Layer 8 of a small transformer language model trained on English Wikipedia (16 layers, counted from 0, width 64).
Take only the direct path to the model's output, skipping the later layers: a vector added to the residual stream pushes a token's score in proportion to its dot product with that token's output vector.

Output vectors of the tokens that the questions are about. A number n stands for (n - 500) times 0.0064.
"augh": 525,444,686,830,513,652,547,384,775,454,308,560,320,504,730,549,456,401,692,389,618,404,325,563,354,605,654,584,464,440,386,467,361,755,474,267,798,361,828,740,698,267,517,705,561,637,475,623,527,427,667,355,447,698,268,314,391,504,543,432,600,544,722,567
"iam": 530,368,435,590,458,597,620,496,661,543,485,423,385,504,576,541,252,505,642,260,609,309,216,718,380,593,635,519,621,457,653,364,264,651,514,425,782,440,525,628,519,478,608,724,507,556,508,699,303,451,825,552,570,818,404,253,371,424,340,356,813,419,612,500
"ether": 394,237,393,702,429,668,598,510,747,519,227,646,596,509,548,340,448,692,633,286,784,303,247,793,496,395,600,771,274,429,391,504,526,683,279,588,694,531,554,435,509,409,681,797,574,464,413,700,327,352,829,367,606,800,229,696,422,321,449,535,567,607,401,715
" most": 584,496,428,393,572,513,542,517,655,752,546,655,493,595,613,462,536,627,421,471,652,604,533,530,671,586,470,398,365,527,560,502,289,553,563,442,560,550,620,563,564,446,668,542,478,599,582,587,426,448,716,423,560,620,234,456,600,361,526,512,617,413,439,568
"^": 461,317,534,486,626,581,610,434,456,590,622,587,654,542,630,355,664,440,579,325,715,525,213,646,425,721,494,506,321,496,579,445,336,630,512,586,580,386,603,663,558,367,550,688,288,572,646,596,464,405,787,454,748,677,225,301,389,449,482,485,572,509,388,381
"ther": 490,341,542,593,500,595,453,350,658,573,260,567,361,541,755,312,555,642,576,320,683,466,261,678,388,342,626,352,376,364,440,391,218,518,444,339,406,321,570,616,496,489,424,361,188,600,330,674,548,596,827,490,670,730,233,404,369,400,553,621,444,563,372,600
" game": 447,252,328,572,570,524,523,565,541,584,491,571,367,564,622,247,433,528,534,535,717,366,444,615,497,469,541,409,364,390,476,671,318,485,600,379,525,459,681,468,576,528,577,590,319,736,584,613,473,446,751,426,538,602,243,262,552,359,326,262,453,455,550,552
"ric": 523,381,414,658,551,523,661,431,615,537,332,601,510,516,630,549,584,713,464,339,762,550,194,584,410,636,303,362,543,276,399,646,273,737,508,326,401,623,615,473,598,314,591,430,521,565,685,506,395,503,791,626,524,637,265,466,259,396,434,442,409,387,253,710
" played": 454,310,475,512,488,556,703,392,615,680,528,549,447,530,797,378,443,633,656,518,507,397,422,635,553,454,456,630,377,507,466,590,452,534,584,429,558,552,730,559,709,500,492,603,392,668,642,745,475,510,772,516,582,637,206,491,556,467,603,458,423,370,595,611
" ": 458,456,447,496,512,466,496,538,497,578,595,675,436,491,467,465,546,497,515,512,632,491,588,572,526,510,578,568,384,509,500,596,411,646,606,423,522,428,555,500,419,473,472,514,370,536,438,534,634,588,492,382,520,533,405,563,502,413,578,482,684,528,467,446
"odes": 431,225,574,726,572,560,452,325,663,703,484,602,479,558,434,431,665,448,548,380,572,393,125,610,425,549,512,731,463,439,576,544,219,752,577,438,752,406,699,458,637,295,483,553,649,434,687,643,197,408,709,436,679,761,318,237,283,429,217,661,589,236,424,397
"pl": 354,500,676,535,696,539,454,599,677,500,435,477,451,545,586,593,464,666,658,368,551,514,338,519,578,487,608,287,316,427,661,492,316,666,553,422,603,416,509,420,571,461,582,355,375,518,705,601,271,396,552,442,566,475,154,255,425,352,349,309,453,509,369,483
"duct": 436,471,321,610,636,557,692,521,605,425,489,697,408,573,622,400,615,610,706,530,576,713,156,660,349,474,436,472,264,371,366,552,388,593,445,421,646,496,763,483,466,384,726,493,553,785,512,591,594,396,662,528,726,467,206,477,346,333,553,335,468,332,234,369
"oss": 509,430,403,641,603,605,476,676,607,677,376,620,428,502,504,353,529,550,500,374,704,622,240,574,310,653,382,473,285,489,472,487,294,652,545,299,522,573,602,688,624,253,644,656,457,629,565,485,421,426,797,515,597,641,347,420,491,532,296,555,634,553,360,552
"ody": 487,191,550,477,628,583,565,500,660,781,420,422,462,533,792,421,557,601,496,233,692,546,111,597,509,747,497,689,403,483,574,580,425,560,516,394,587,507,631,627,419,250,614,536,544,744,447,724,220,354,486,616,472,773,294,412,577,270,385,585,483,461,485,349
"ceeded": 336,478,447,668,732,572,520,459,730,728,358,704,488,596,666,580,542,705,739,352,375,839,101,821,603,762,419,626,354,419,380,717,27,713,455,350,639,481,761,531,683,570,687,449,412,295,279,564,588,361,778,552,614,675,290,326,478,350,332,362,554,339,276,685
" His": 518,553,480,548,479,564,607,393,797,635,316,497,482,546,430,361,534,618,649,427,657,522,433,643,611,669,546,560,511,388,642,599,345,469,504,405,573,407,683,495,518,432,559,640,408,500,542,600,478,383,698,423,645,684,311,526,476,456,533,578,565,441,366,726
"du": 521,543,445,732,592,577,719,483,635,607,439,857,434,552,677,423,793,764,598,235,475,342,244,685,543,453,429,398,347,346,389,428,387,608,327,230,717,703,537,639,472,436,614,488,496,516,479,674,608,329,640,427,713,553,324,263,459,481,338,420,492,393,328,583
" #": 415,370,496,503,520,556,660,525,474,631,393,603,387,527,706,485,411,590,616,533,627,481,446,621,567,577,543,525,423,451,496,699,407,515,562,491,557,442,655,394,533,385,620,631,348,642,607,549,484,442,549,493,645,622,267,496,491,432,427,421,543,552,456,406
"==\n": 483,167,581,459,438,535,711,564,580,599,564,482,476,570,437,392,569,664,450,457,485,487,409,494,448,299,740,455,335,189,573,500,413,652,635,537,646,316,694,507,757,293,569,643,405,879,666,742,394,698,874,454,657,563,368,577,265,429,586,439,485,336,328,632
"alf": 618,468,542,434,641,621,444,427,474,708,388,520,375,529,793,348,462,634,572,344,584,642,280,574,538,625,686,753,478,480,515,658,354,517,355,262,650,461,641,645,564,459,505,680,457,581,602,670,504,467,829,385,554,609,396,334,461,426,357,488,556,290,514,591
" |\n": 398,571,602,439,490,564,444,470,432,496,584,535,584,494,508,567,509,543,700,419,543,693,456,566,306,466,544,444,496,376,521,553,514,460,462,420,603,550,604,588,475,391,601,797,295,575,474,814,453,348,561,548,591,592,376,514,368,363,459,437,491,522,336,726
"ially": 387,286,311,605,409,555,774,500,526,475,192,465,580,596,565,426,517,701,604,319,638,507,76,624,489,509,591,700,534,580,582,715,285,614,424,572,728,447,748,448,847,339,602,405,377,447,500,785,567,711,809,536,672,811,417,413,545,378,391,358,612,355,310,793
" son": 538,363,360,586,346,534,489,352,754,598,356,654,350,579,714,512,471,546,582,306,609,567,429,626,492,552,409,442,373,405,424,411,293,637,483,283,575,301,727,595,746,276,577,484,435,451,538,751,449,432,630,397,442,701,206,444,439,347,547,485,359,435,513,552
"|---|---|---|---": 504,181,347,468,439,614,749,262,624,751,611,480,485,593,680,446,587,687,743,356,522,436,110,745,552,452,748,448,523,378,395,700,427,510,330,599,856,607,518,623,505,526,700,566,562,740,597,681,171,569,700,419,718,710,78,93,599,197,524,351,513,611,375,635

Output weights of attention head 1. The head adds the sum of these rows, row i times number i of z. A number n stands for (n - 500) times 0.0028.
o0: 590,332,582,379,505,308,401,475,550,515,367,460,503,714,627,473,452,540,513,524,496,401,472,609,569,589,411,451,357,703,549,514,434,481,452,620,542,544,258,436,327,322,428,571,579,341,345,445,484,568,461,520,379,484,641,483,446,537,779,565,442,528,318,414
o1: 448,399,431,500,416,593,647,880,544,673,517,388,543,425,424,559,481,432,516,402,644,447,577,622,499,500,567,604,672,377,585,614,554,469,611,404,614,583,556,629,519,550,460,644,475,432,396,583,408,565,491,346,669,346,374,473,626,441,558,280,407,643,307,487
o2: 439,617,593,535,396,337,550,726,289,461,470,443,354,365,491,622,597,360,336,459,710,529,531,612,458,518,610,675,296,686,546,540,526,590,403,656,402,576,432,548,352,774,678,641,407,516,423,568,413,635,517,534,613,673,531,506,379,478,426,615,635,557,407,549
o3: 472,504,428,531,464,603,541,661,743,543,402,287,613,642,649,443,291,506,222,535,496,455,648,557,497,473,576,360,530,392,319,592,488,241,484,627,449,654,471,650,537,436,399,464,515,592,624,734,532,684,556,418,390,441,296,745,403,490,454,314,539,496,619,339
o4: 444,623,294,399,649,480,353,527,379,654,519,432,545,536,481,426,613,419,468,277,480,587,417,565,597,507,474,582,449,442,518,268,526,528,443,698,565,648,403,580,582,421,517,473,478,243,252,645,632,513,420,711,265,235,656,281,463,550,364,530,574,472,472,644
o5: 416,549,562,567,251,326,303,492,695,608,543,601,645,807,436,624,435,353,585,576,627,544,642,498,472,434,596,504,472,508,476,739,490,500,507,451,615,350,629,461,406,665,643,561,480,467,482,555,440,366,356,625,482,654,430,584,450,327,465,551,435,375,641,581
o6: 560,663,588,415,586,542,453,467,387,470,656,556,412,629,616,458,490,332,281,370,416,586,429,358,402,511,520,303,509,655,357,613,657,373,533,578,345,587,604,457,411,610,469,420,457,346,509,657,569,554,386,686,601,609,519,305,669,658,373,608,612,811,501,784
o7: 336,370,505,564,572,571,525,558,721,706,387,506,392,167,492,409,392,613,639,466,581,363,267,541,698,460,589,463,545,656,535,424,487,312,366,171,492,412,388,632,491,535,550,418,800,499,532,524,491,596,571,395,339,383,560,339,617,364,678,506,601,466,514,638
o8: 485,508,439,461,352,496,450,596,457,572,518,617,514,628,308,492,368,685,553,417,391,362,356,600,562,499,479,574,504,463,455,316,402,437,550,593,773,520,545,547,597,452,685,469,501,482,554,611,536,553,494,703,249,717,567,596,552,371,455,599,493,492,431,463
o9: 384,532,651,566,648,276,513,615,285,558,462,615,477,645,281,435,615,340,403,590,482,361,598,410,625,406,589,335,311,603,545,589,305,406,577,403,525,358,619,421,416,659,506,586,287,585,383,512,445,561,346,301,513,475,566,476,786,554,541,533,544,410,462,722
o10: 467,465,376,377,489,319,585,153,523,521,630,531,381,711,506,648,705,413,543,578,409,531,204,483,421,344,571,549,423,401,515,389,323,572,435,210,514,461,395,589,731,640,638,461,387,422,565,622,366,470,663,549,426,360,549,494,507,465,381,593,406,319,643,403
o11: 414,584,485,559,333,746,418,338,585,543,361,473,428,270,688,433,467,602,552,519,554,356,462,536,544,668,536,412,606,657,391,694,478,337,601,216,467,458,445,615,564,412,548,514,515,144,416,360,597,456,621,571,394,621,497,550,637,254,574,278,503,332,601,670
o12: 347,478,600,632,522,713,527,436,637,486,536,589,419,255,491,436,546,559,660,444,480,320,530,428,426,367,353,574,518,490,422,703,504,638,556,425,646,445,551,489,788,343,607,474,411,403,507,619,514,253,337,492,405,535,516,509,457,579,512,508,465,564,662,520
o13: 405,492,412,615,359,436,541,343,581,430,289,634,531,496,727,514,643,788,605,673,414,655,581,486,370,649,531,415,529,513,572,472,542,515,345,474,540,395,205,475,339,623,528,498,654,352,458,534,584,419,562,459,643,340,686,445,569,613,321,542,700,514,803,358
o14: 480,647,692,397,528,595,388,603,639,670,471,629,526,501,501,534,293,660,579,457,466,461,509,587,532,727,553,411,552,386,542,291,402,516,503,386,527,382,628,480,500,529,528,414,443,522,514,608,534,516,388,389,622,419,301,642,616,354,483,622,413,617,425,403
o15: 401,541,455,514,757,771,467,652,444,573,713,510,487,661,584,384,454,394,583,535,462,322,432,531,580,398,472,446,561,481,448,503,537,495,462,680,401,505,490,435,334,568,438,571,538,430,526,473,546,478,495,485,473,477,493,418,543,479,549,422,607,507,577,607
o16: 501,540,487,474,481,394,484,579,370,537,335,395,440,268,578,450,389,343,447,501,351,503,437,628,430,692,378,435,458,365,505,619,649,623,318,532,863,472,494,576,494,645,550,538,578,415,365,583,585,268,420,644,544,527,564,623,381,411,467,397,677,507,429,447
o17: 454,419,564,249,318,508,553,612,568,383,520,599,547,360,333,440,618,457,602,508,706,501,580,351,257,557,363,540,403,398,537,667,463,702,704,371,750,345,441,601,201,293,433,432,455,394,631,587,611,435,595,572,559,479,529,285,271,343,451,612,469,520,467,416
o18: 358,407,628,596,546,539,568,581,588,465,294,438,494,488,478,693,498,428,526,386,442,418,519,581,366,421,283,539,387,312,530,295,537,588,521,456,316,408,352,340,552,749,293,357,375,410,603,442,589,632,369,564,476,407,522,395,485,583,441,421,545,431,340,636
o19: 539,550,445,500,393,258,529,488,533,640,470,430,601,582,550,229,577,625,493,489,652,509,723,454,556,564,484,572,548,569,568,700,501,373,529,592,553,488,659,269,593,326,601,567,450,506,542,690,390,456,502,429,438,501,565,638,706,510,482,615,631,368,300,380
o20: 386,358,517,391,673,525,659,469,729,353,524,481,458,427,483,420,416,344,472,480,447,493,615,440,601,485,687,669,472,596,547,492,523,480,515,350,413,363,552,444,548,732,553,398,306,427,269,443,643,531,469,509,454,523,604,512,453,654,431,451,458,431,541,571
o21: 784,436,275,453,503,519,603,472,534,400,607,372,397,414,398,651,356,437,553,548,555,515,508,460,424,517,495,473,517,503,375,563,607,322,555,624,559,331,677,601,430,373,661,547,525,373,596,632,436,489,439,669,449,322,433,311,512,554,493,433,566,618,277,437
o22: 489,416,490,569,392,427,590,407,582,381,438,532,288,421,376,496,315,148,555,473,463,496,533,541,503,570,551,490,395,527,487,485,487,503,438,326,425,374,602,761,412,522,461,623,424,369,600,587,523,589,473,468,336,473,464,575,284,306,483,508,475,373,519,453
o23: 498,400,514,538,448,443,659,426,509,488,510,449,368,295,459,367,755,484,270,470,417,472,533,420,327,433,595,450,452,547,517,438,588,658,480,267,466,489,657,506,653,282,542,540,489,632,440,538,418,486,645,348,584,408,512,510,474,595,515,592,565,551,578,667
o24: 577,492,440,436,545,486,422,695,585,656,577,587,347,854,598,502,465,534,445,583,522,496,616,401,381,336,502,485,543,353,437,813,501,735,492,593,523,479,438,450,554,545,491,411,589,256,400,760,443,420,567,358,317,397,457,516,552,640,254,508,353,413,728,567
o25: 654,416,524,476,507,509,609,600,515,542,524,454,544,733,394,509,511,478,450,502,433,489,576,349,490,523,620,279,457,693,693,373,616,598,310,363,498,494,357,507,480,472,593,648,650,529,435,469,372,628,438,390,400,541,562,639,669,335,591,516,584,414,317,648
o26: 462,486,527,374,449,660,290,710,602,294,420,424,613,631,454,621,480,356,495,668,584,509,573,603,705,382,567,366,525,297,515,565,456,550,401,693,659,421,515,517,421,586,630,475,598,399,515,487,455,562,522,413,605,740,429,388,499,547,448,386,482,748,665,331
o27: 648,346,578,609,432,634,611,514,330,558,336,605,531,962,577,586,596,585,581,656,695,446,501,514,494,525,519,468,395,433,342,689,655,380,590,473,329,372,675,420,548,439,472,616,508,968,546,608,654,697,726,474,513,264,622,410,488,467,491,605,586,691,454,481
o28: 536,544,611,649,733,519,456,694,595,427,385,446,601,523,364,445,558,498,501,444,539,512,581,631,481,422,307,758,463,516,476,526,351,453,440,613,407,406,670,530,446,493,563,613,566,546,387,573,590,662,497,460,568,434,560,633,459,840,698,619,455,635,534,568
o29: 333,548,653,571,468,559,407,440,693,581,557,553,376,777,396,525,553,490,517,469,294,384,258,230,573,606,572,476,227,517,499,508,529,539,416,514,626,530,339,572,477,453,407,540,672,506,740,621,340,438,202,282,484,481,425,552,378,510,490,502,371,557,466,431
o30: 715,461,535,503,701,630,636,594,710,580,603,404,354,460,594,507,525,576,451,550,560,515,288,387,481,578,489,654,441,536,412,424,521,489,404,573,592,478,366,488,374,378,562,548,507,445,647,302,471,477,424,391,578,652,304,410,408,659,256,401,519,381,379,224
o31: 367,550,496,619,425,360,518,603,506,385,549,595,537,181,291,456,561,498,362,542,479,592,441,571,507,425,569,469,304,526,353,367,450,634,433,536,309,482,466,502,477,325,743,412,648,423,419,684,623,435,434,262,620,397,380,473,319,442,253,249,544,789,609,435

Each question shows a token from some text and the vector z that the head gathered there. A number n stands for (n - 500) times 0.011.

"ing": 477,477,465,453,434,499,505,568,504,469,495,435,536,487,556,486,528,574,437,397,475,475,528,427,555,487,441,489,544,511,601,512
Pushed up most: "odes"

"ers": 449,528,538,462,398,516,608,436,475,482,459,557,502,422,523,447,500,575,484,414,453,487,503,375,488,476,376,608,566,418,571,442
Pushed up most: "ric"

"ants": 488,492,502,395,532,475,579,456,446,549,449,575,426,492,495,470,563,624,443,427,465,500,550,414,493,442,418,426,596,438,583,512
Pushed down most: "==\n"

"ell": 498,480,488,479,392,510,459,496,487,479,525,381,566,472,531,479,493,493,470,490,514,461,580,455,574,522,452,499,535,545,573,526
Pushed down most: "ially"

"ement": 470,485,533,326,684,437,544,717,488,537,450,697,575,636,419,482,653,723,473,241,434,396,658,261,490,554,426,220,532,354,594,619
Pushed up most: "ceeded"

" who": 450,603,520,596,508,613,530,534,432,521,451,464,503,329,536,464,422,550,453,504,433,487,450,215,608,508,445,671,684,387,561,495
Which two tokens does it push up most, strongest first? " game", " #"

" the": 538,578,538,605,533,484,523,551,523,465,494,552,592,442,570,507,569,587,543,533,482,514,502,434,513,502,500,538,578,431,497,556
Pushed up most: "ether"

" |": 584,647,361,597,396,707,605,505,655,351,451,527,629,426,571,336,406,453,196,489,349,286,555,608,334,522,353,574,520,478,515,410
Pushed up most: "ody"

" United": 363,468,484,473,498,462,515,640,583,427,557,658,457,513,563,510,553,667,410,462,576,553,614,304,620,489,553,513,586,416,488,627
Which two tokens does it push up most, strongest first? "ceeded", "iam"

" comp": 525,539,594,494,443,524,526,460,458,532,477,438,478,400,521,446,480,546,517,607,502,537,472,416,548,545,470,573,587,466,521,455
Pushed down most: "du"

" and": 435,578,505,566,478,478,551,510,455,516,480,526,486,388,537,483,456,484,425,569,552,535,476,395,649,450,419,596,639,329,514,497
Which two tokens does it push up most, strongest first? " game", " played"

" R": 451,521,508,567,272,483,508,594,445,437,442,496,626,474,542,412,559,639,340,584,555,405,540,349,548,613,423,473,637,416,590,671
Which two tokens does it push up most, strongest first? "ether", "augh"

"s": 445,471,553,480,492,433,508,517,499,562,456,586,513,475,567,489,514,617,515,461,497,451,508,377,539,441,500,485,568,423,478,535
Pushed down most: "|---|---|---|---"

",": 454,577,499,631,559,468,579,546,486,607,497,576,346,337,532,515,490,474,375,536,615,531,456,342,595,522,458,627,632,346,473,554
Pushed down most: "odes"

".": 527,540,459,572,468,524,470,438,403,539,388,499,465,408,559,466,441,428,442,493,397,636,442,445,443,433,445,570,624,557,588,473
Pushed up most: " #"

" from": 465,528,503,484,514,497,556,471,454,552,398,534,377,446,521,497,509,619,393,467,484,505,531,430,475,460,470,489,603,409,574,493
Pushed up most: "^"

" M": 436,556,497,573,397,421,572,500,349,523,471,550,602,369,491,508,397,569,404,567,498,456,491,271,511,548,303,553,654,402,473,509
Pushed up most: " played"

"A": 505,527,563,615,503,444,723,452,495,509,521,630,565,530,500,394,491,481,380,746,419,586,482,276,622,562,397,549,571,292,483,511
Which two tokens does it push up most, strongest first? "ially", " most"

" &": 383,487,422,500,481,510,492,537,518,420,556,561,505,493,605,503,521,580,428,462,498,504,591,346,658,399,489,496,558,465,504,586
Pushed down most: "==\n"

"ep": 388,447,551,497,525,474,621,488,528,512,450,416,484,503,546,376,570,612,364,486,392,491,558,268,609,558,465,515,540,357,531,545
Pushed up most: " |\n"

"34": 549,477,393,678,655,538,568,555,574,492,499,452,361,386,508,459,384,463,348,506,525,480,470,343,461,615,476,735,677,449,567,423
Pushed down most: "odes"

"ately": 444,431,469,487,442,469,505,485,443,505,485,478,446,398,519,406,447,538,489,517,425,610,474,381,542,419,420,544,631,515,582,569
Which two tokens does it push up most, strongest first? "duct", "ric"

"ol": 516,614,519,504,477,481,495,628,481,423,491,483,564,508,510,469,510,579,443,517,459,431,619,397,525,561,317,372,503,434,666,585
Pushed up most: "ody"

"n": 415,456,440,585,473,469,479,585,577,493,526,599,627,456,513,419,505,577,353,537,547,525,642,309,584,563,379,558,605,317,409,599
Pushed up most: " son"

"\n": 461,623,422,620,391,553,550,461,467,460,441,536,610,442,597,462,442,455,307,462,438,564,574,526,498,433,505,547,547,507,497,457
Pushed up most: "augh"

" in": 495,506,542,558,466,539,565,492,584,505,486,534,459,446,545,487,473,566,445,567,501,504,529,437,559,501,477,503,562,441,524,513
Pushed up most: " most"

"u": 464,524,467,521,479,509,468,521,541,518,439,500,522,464,616,482,507,572,413,532,434,467,555,478,560,501,459,566,554,469,574,478
Which two tokens does it push up most, strongest first? "ody", "==\n"

" sc": 471,556,529,660,474,510,556,574,491,550,487,528,534,496,544,448,497,594,450,509,461,372,487,263,576,514,464,588,641,385,507,517
Pushed up most: " game"

"ory": 506,509,551,460,421,438,550,516,480,533,472,467,509,504,530,468,498,579,480,510,438,476,445,365,523,567,439,504,596,423,578,530
Pushed down most: " son"

"ath": 423,553,404,570,439,569,520,546,521,487,487,592,661,485,542,419,513,555,322,490,472,519,589,413,509,436,485,529,540,446,470,515
Pushed up most: "augh"

"e": 454,555,538,537,403,502,595,431,486,535,426,537,489,380,533,480,526,553,465,508,455,508,479,364,475,466,438,609,594,411,545,414
Pushed up most: " #"

" Re": 455,634,428,524,319,662,639,528,547,386,457,457,603,398,517,379,422,446,275,537,420,298,685,492,544,596,264,524,556,442,561,418
Pushed down most: "pl"

"|": 560,535,406,615,403,597,498,554,521,497,492,431,575,482,569,425,434,510,344,426,389,338,576,522,470,470,433,558,585,535,486,532
Pushed up most: "augh"

" t": 477,589,521,630,387,443,586,479,442,513,467,481,500,387,570,468,491,589,450,617,473,476,433,302,520,473,435,606,634,381,523,448
Pushed up most: " #"

" to": 502,479,440,485,435,599,433,528,477,518,397,472,474,476,580,328,436,628,464,680,608,534,402,413,653,485,364,490,699,292,544,476
Pushed up most: " His"

"ac": 516,616,523,550,371,480,492,577,381,470,525,524,666,439,472,488,428,545,441,519,586,478,566,324,502,557,361,503,541,444,525,542
Pushed up most: " played"

"aj": 464,297,621,220,707,312,548,328,137,594,652,421,120,568,472,516,295,325,869,472,670,270,338,662,560,345,340,356,556,263,393,706
Pushed up most: "ther"

"cl": 499,572,498,520,416,511,479,653,355,533,528,547,677,510,497,505,512,550,451,500,595,529,540,363,502,526,370,455,525,452,547,533
Pushed up most: "augh"

" for": 501,478,565,490,483,573,585,474,532,534,450,580,465,440,530,446,538,587,443,557,498,488,522,420,564,514,442,437,559,449,509,494
Pushed up most: " |\n"

" For": 491,565,510,560,313,565,494,553,441,409,395,454,578,370,525,376,503,611,384,642,542,374,564,451,485,615,380,449,694,440,565,566
Pushed up most: "ether"